Layer 9 of a small transformer language model trained on English Wikipedia (13 layers, counted from 0, width 64). Numbers have three digits each and are written without spaces.
A neuron's activation on a vector x is GELU(weights . x + bias), where the dot is the dot product.

Input weights of the MLP neurons that the questions are about. A number n stands for (n - 500) times 0.0039.
n2 (bias -0.011): 600406565555673746656543722468675417458490281412498579567460544364570530527475317271586634513459286555578667488683279463429595470609450382586472525450496324354376665350413445442597554291475566
n4 (bias -0.012): 374435635533564271415466619615373463479470707535717530469485489368652393394528650488419569424484737553388469516601303406541325524481350798360452488483482381534444510613500586763572453497389275
n8 (bias 0.001): 561648633596383463585657348567444433515353460584399294228580487252540530204514590577616603478300380557377612435535642282494497442624393485742612455435552497573641385583542423351588530673628502
n10 (bias -0.058): 494399568344701648326443332350541584623483677535719562571446503405557528734525508405461478687538505482598490553394270440774414372375570300467571654693302420399540422434348532441391504533462629
n22 (bias -0.046): 519543542500497327683491460649442412415400383567340446506560398597414281359318455290613570650550416384525672460419350567533506411576712482558556486378586572422385460505599723641724556688231531
n28 (bias -0.007): 592483502429423585637433482442382562698473522118279488537599762313433524558506666695278351806524524405581470438705149753554512644556406387492473469475428513510482383595704345559562472484365423
n55 (bias -0.046): 490456374279425655471420311625464535601662460549424717492429617303475395726445464854638468491442640521306597674422471470507559377501670312265354488474465338537653758548279410371661448463591554
n59 (bias -0.028): 474542496499691441548792553525376467402506601428526596677433497359488562257704513391345584457613361338636738346399516645534435405542861336497536405471560397550329323535424481618406495459277654
n62 (bias -0.019): 713513536351632760566452331717601816431417484395451314600284427543614458587531430505439547510440475466193528686815268424477362632494331470518542273626459543307508499372640658705652341682594424
n70 (bias -0.005): 418405607325490677459448595452504582577517672373479514341398506610540601612554589446431507631407374195637666618604401533383292435304443530348417472760635860592475584647502542324421456473355345
n75 (bias -0.019): 521536506432474517369497621522494655559495551552327594451441674387419551538620483654516588434459412489709365601333513437523556456250546421420619374510492374349585711573647365538566571489433595
n97 (bias -0.023): 415584438555577478614562509573515430526534502456422358386508511700541398389548545739444416490512552588618351453829560432583385457601357517485443591379619583308362496482450274473539426667444699
n125 (bias -0.042): 461671678487718340597383595233816446518582299622526329586412380462415472623523400413400491540538395535538505653613451535525480618515488482411601589438559554519550460673350511327424618518356383
n130 (bias -0.033): 418500531561616357367497516294530496353247399363597669494519639646392210684619550304574584570404587555631314624449408594501475369400454466417376526656400500559638463612631703569392559612349561
n132 (bias -0.081): 362524618298708373431466634787615277439533500253665421459677239438632313533640718762742598448587483307318486389469552678407558493517598504108534639439420609304782553658490417325552483333581433
n135 (bias 0.017): 372486570451483502520567655360367466402514415417473487514490670279466584496653546548427550495469525541462623595530575399480581388443460536543592578593365530389626560469600366646468435620416599
n136 (bias 0.026): 615563565660538634761514402623413774520444489476682308463260466398389515469416476313602512518363163364458386536697344515436571578625515598579490539572480424500424723599500467451171616607590512
n140 (bias -0.066): 561566544383403581544573637702764407630699521373549169416527574397415313288513439461482516519433470567564567733442507678292561472387480587452459616378509297422708231547558593419403583806565689
n142 (bias -0.020): 456521417543494452643546617500540514449512281780672522437353562266428444609518461481643649528491504617565517300531537351488421325544385574518388455384552649615536546652247471539335425583413497
n158 (bias -0.020): 477445649393491426562739571404370655511614449399662527600467474380540347610510545534259465327573449509437657595390473326399646491409658571422532325429584456501586554665514306715483441517277499
n163 (bias -0.017): 337311643479408412548531411544643705393563580328598596444524355601532490338407548459555604573402691585528539654513383454508658604535465550358497596560393453327504427618549468500610496275416702
n165 (bias -0.056): 673806549462518448406400601383433421527445346512321358468346303556463567354449310467589657542419540659455695807273501540611444480461679516403429410372683355763483500705708506312488457471453768
n170 (bias -0.033): 436344401634526326597556408526414650255516528593376431562416528519451366478487351501522845524403630550409491668641535424626714508514505470361453172658290436505531514571573358626581457630475562
n183 (bias -0.035): 536560456518663432444829345222532528724572590465450475424350612515448482318531480463657528641648665251474458372780459333605373450315701262360301545656506411550538553498670686409523487343470495
n193 (bias -0.019): 648288421379543631628431515382588464819472589666493566709645560687518365413450427477427704649647586589344509583649424465561495325395548646417403325514357490176437443682368302394580405399581553
n205 (bias -0.020): 441534543574750474403335527563507629386229668465420654373347505270425478645548534276434710531324784484402479610628369476620530538297523462584767504495567485540488389447388471598563561583543351
n210 (bias -0.007): 611623524409591591636650750502369575476590453597369522499461389598545616339422485295333397643633360261489430398466606558624642559495692322523426381721513674370245353537401593455632385644503339
n212 (bias -0.067): 511449494351465590554486481285552496690700512283466445400397653622351417530579718600391579565684631620568621264583340677323245379614543493489359523588453646385601548314423638214664634504475461
n219 (bias -0.005): 409616630382352876462698678347520476505660570692580532761384511423558428849626434618335451329195560448470405219796386500443552023354371643596385386344686363418283518575737519532615514578034738
n227 (bias -0.070): 612449296481527668461634395713633298610356346361249601548488363604692336388505526696349649532504473380658628511565591477565186475419413358584428598566372383756606341681567641400527335370530336
n247 (bias -0.060): 452396552384570353753762478457413663518264460432489544538398478618769343765552338341495463397543510494338387677539333636592500536775589292531525502450651379586258331467397548461623500515639627
n253 (bias -0.008): 487504527627585434565320434470478339530498548459487452482494480513587438661399642512574535463549475819563427480539627400406450476402554664467555540413423320405733349550360640551506498537427392

Each question shows a token from some text and the vector x that enters the MLP there. A number n stands for (n - 500) times 0.0079.

"10": 522546417683423630729584489393514478591416556736431366400594541541301584402482375508614379244598588459279382479353726427448408699568305426464571615496551564610437683279476435793430444322414707
The three highest activations, in order: n97, n8, n142

" S": 492527594731353716608478550380529462616391645619467529275722524634333690567421383509499326287652462399291443417167553632348481807363478467403562585570489476654450552316477500656619527350458450
Which two neurons fire most, strongest first? n210, n75

" ass": 438559546444325752626456531437555463490458563745557336406748330624371600583540382559382525293576438588306470369064529690393486691512516344566556626547629493660469642280373484509538488314533603
The three highest activations, in order: n165, n247, n55

"-": 478584488668390568588482617410460304578352679609401450331754472706259540456386400566489564319658497407373671512343558662339444739343389477490600591513444487555494546297409536812429461407440701
Which two neurons fire most, strongest first? n22, n140

", ": 486477567635417685583474569405424303591456624711495371323838559519155558521431365521383405340654482493339584493372579529394396766449462473460620566516628479641610508243395558710429386389494678
Which neuron fires most, and how strongly? n140, at about 1.6

" United States": 393486548609413565603557601361425343545655647728480354484715446520307606530505378607479419230708470487330498478124662607461592597386186508540655507494542471698552573343443467726487336442524496
Which neuron fires most, and how strongly? n158, at about 2.8

"inner": 391343588647475681524397529253581404554465644697576437522673420495290677490450264499417505351738347463392430463308590576563445554514251466551607621605435552529562532320514672807381488362443650
Which two neurons fire most, strongest first? n10, n135

"son": 444427471733312615406506613358500377635366564727514493362609607622323591506397355572522536357741407443310362459242539604424574689501319604606628572555529458555556558397488551900406464328403413
The three highest activations, in order: n4, n75, n253

"==": 520538565642515616628621392399468277482604684475477445566696386728285585405470339497402419330541502588306612309405554675546542658417448487386582482670561511678482559142472492675465323327420652
Which neuron lights up most? n59

" test": 391507655641320598581413542303508520423493480680453456398650446624496694564434302519552535359699394628274512519198636653449447688470310404493529667595527454597420505282494529847383448284546471
Which neuron lights up most? n247

" sex": 460473587582327575641420498431611490430596524637540454373603431610373636559348285539449607263764515565356499434125561585332569642563262389594564505641510460569567606314543518838331524267543514
The three highest activations, in order: n158, n163, n2

" Awards": 508434638675353721613597564333482391457570731612655359460665351468428580684423318537465405331781540433452360509317543678421463684458295432461593568641441479513604492352551386601368245395526589
The three highest activations, in order: n10, n158, n135

" his": 536476522701493629627506503465452460510601552732371438375671485610381580508369199463286600473531506505315536464448676573581525667421276484418617503636421420776422531282579473816402352350456426
Which neuron lights up most? n170

" F": 316444544591317688490513621364477415632453664617391540417758470552304686592419420540483328440623509582320550477345604677270425819435344402416666624557401584659433520263503395712491431401600414
Which neuron fires most, and how strongly? n28, at about 2

" ref": 389572491617366691510431650415627468556343528663360528289847384579420561545499400580398528432664429635200549467221656697295535721553431375402481505550496675483420650312591476566330563307485552
Which two neurons fire most, strongest first? n132, n165

"009": 436507479586428743670562548366488429574489595745513460471706411444320518467501275560524575352739456511305443404205597529360484602452227694545584483612520565668475642345551501681340340317398653
Which neuron fires most, and how strongly? n142, at about 3.7

"2": 630456559493459649614506482411370468684451618785444447394541528637316466433498314624477400310628541483402530439327596494486411715535196562496566666661507563647449592304419412749401318302356690
Which neuron fires most, and how strongly? n97, at about 2

" Air": 472484492767245588580472488373543342578506580619528340391633551572444529686485299561535394137662415606333608480218566712495395687423363457577571573471442523663535614166445553684521503397551482
Which neuron fires most, and how strongly? n253, at about 1.3

"ie": 331491456717420560528458564324516368643404685781432415438634606616299542540402433626555551464679485424398467555211451674344531608487338488461618566616390425508688572196514513808388455317447515
Which neuron lights up most? n75

"a": 577460475723581527601411540461410479619448591623427449484566584574198664495297375605396347463668430444405433423295342527320451837430405421480642574745581489573423523351510473871470515337542572
Which two neurons fire most, strongest first? n28, n136

"18": 493577537636451637674613476426481456529386579770463366437671531492267530456537379560562419313643607419223434461359705435458428655532252476462619586518551497615501630253431447774400396292408738
Which neuron fires most, and how strongly? n8, at about 2.7

"1": 661427553572436610552478583360417514710493616792520558357655516635328462503540320555597416351569520456231424361208627563518453632546261540483590651614563557687351582263382382594451364297492608
Which two neurons fire most, strongest first? n193, n142

" during the": 467523496712443672527574491408577544541570557691499466364721397576293467514419350572342545254644478501251622499346630577510535640303286439504618514658493492696478453230477491793508506226508467
Which neuron lights up most? n158

"998": 421444365682378738635359519428538406579616708756530549501724403465379540443514212613532435361574494488483385392264476607503396603508203637568536528607551562640402565164609485656466382393496549
Which neuron lights up most? n219

" for": 467533531616451689684490458422556398407445572641452325368707471517263623545485397667406506386602461513384575463396648512421527621394290419501601541603454440676509631167442626865308402307559583
Which neuron fires most, and how strongly? n135, at about 2.4

"8": 527585485582396672632441615335447496526431607779380377434721520567274530440532435543532381340690554492304374420413596449496453671500265499387494679568578536596521600225477464792500384229455682
Which two neurons fire most, strongest first? n97, n135

" Club": 300493621672390721536438481257454390566419693679521360454620495520282550599404348560512472281790458583447478454250594635566471673391289507547610624609482578624630585309404423654366437384432574
Which neuron lights up most? n10

"ru": 339478430628599599504470405257527474533468703654450429522487699584295608588440394667420401389620478434451479419320472516348475723555408403554560672604465578508515658364419469867301602186641445
Which neuron fires most, and how strongly? n10, at about 1.8

"ax": 467379556744516655585471595361617496549424579737521404462619476608285601452384324661583567489636419434278451450245554542408393687570339611457541620556529410464458652252397386845413449310596488
Which two neurons fire most, strongest first? n2, n136

" and": 399413471532481643521503567353502503461394559613380464332746471606223497489441368511450459495618587608444528584291647572440521600351289427473781564668579471733493457252376592893390489382482481
Which neuron lights up most? n205

"th": 491389451656430679517494671332596499599395553672451467418619362587356590464427514508528587348624487488260395445294545497522505690373120503472632606525526642663329490267656448809534481330526626
Which neuron lights up most? n4

"com": 586534574505310567637398443461466306568417657716434431464771478764548502659473467469419434353732408522396410566275611672394391657392280468454483574562571520597448560380337452815471364276522602
Which neuron fires most, and how strongly? n193, at about 2.3

"ri": 481586459565382450550305466258514349529463587689429518557797590623375675523501436643365443507610387546483386317173508693396434746487368481458636575588496566559383733397327531806447522366533422
Which neuron lights up most? n28

" eng": 425419429717285459517459563457651356584413493558300420407776403681459479703487369545545531305642436508320477449333575667256376763534347409441679640609502557626463552363651708610441455321496560
The three highest activations, in order: n227, n132, n247

"aves": 403451544734428598624492474380597508464360534622574416524669443650238536529433336589464548310766435460279465497218624603312615699349317472408644575596541559497644499484503582783288462362372554
The three highest activations, in order: n158, n125, n130

" mon": 512624606656345590645412461512624414470426640657439503435640386532284603620342282672482607355584442462409518328303604577345433769548413587553612541652526514526494627293382454735315495189506457
Which neuron lights up most? n136

"ated": 403421554651245584490553441422470510489606438591548411384692319528157506512514348547536511408663482630302487530396563635479401695388336575543581630592531513593441501256751618781234464367549635
Which neuron lights up most? n140

"ult": 368380466643272634608531458315620535473557614756449461509655374604372465454404352667558671358639545483300482500178571561378486674411382556567460606647386614630495636327461461809397376348469555
Which neuron fires most, and how strongly? n170, at about 3.1

" in": 503563547611448709552529469385573523530508553655498420353690462509204500489374329612433464270633467549375531452363555538525503595304405425643677575579512489777552557209350506795414530245415633
Which neuron fires most, and how strongly? n158, at about 0.46

" ": 385524502594339641609492669405464495553464554640506414304862531475171564351395400547424463400609470507367587584314568648389406797391367255439594632590562520530536535331421625689538391405513698
Which neuron lights up most? n140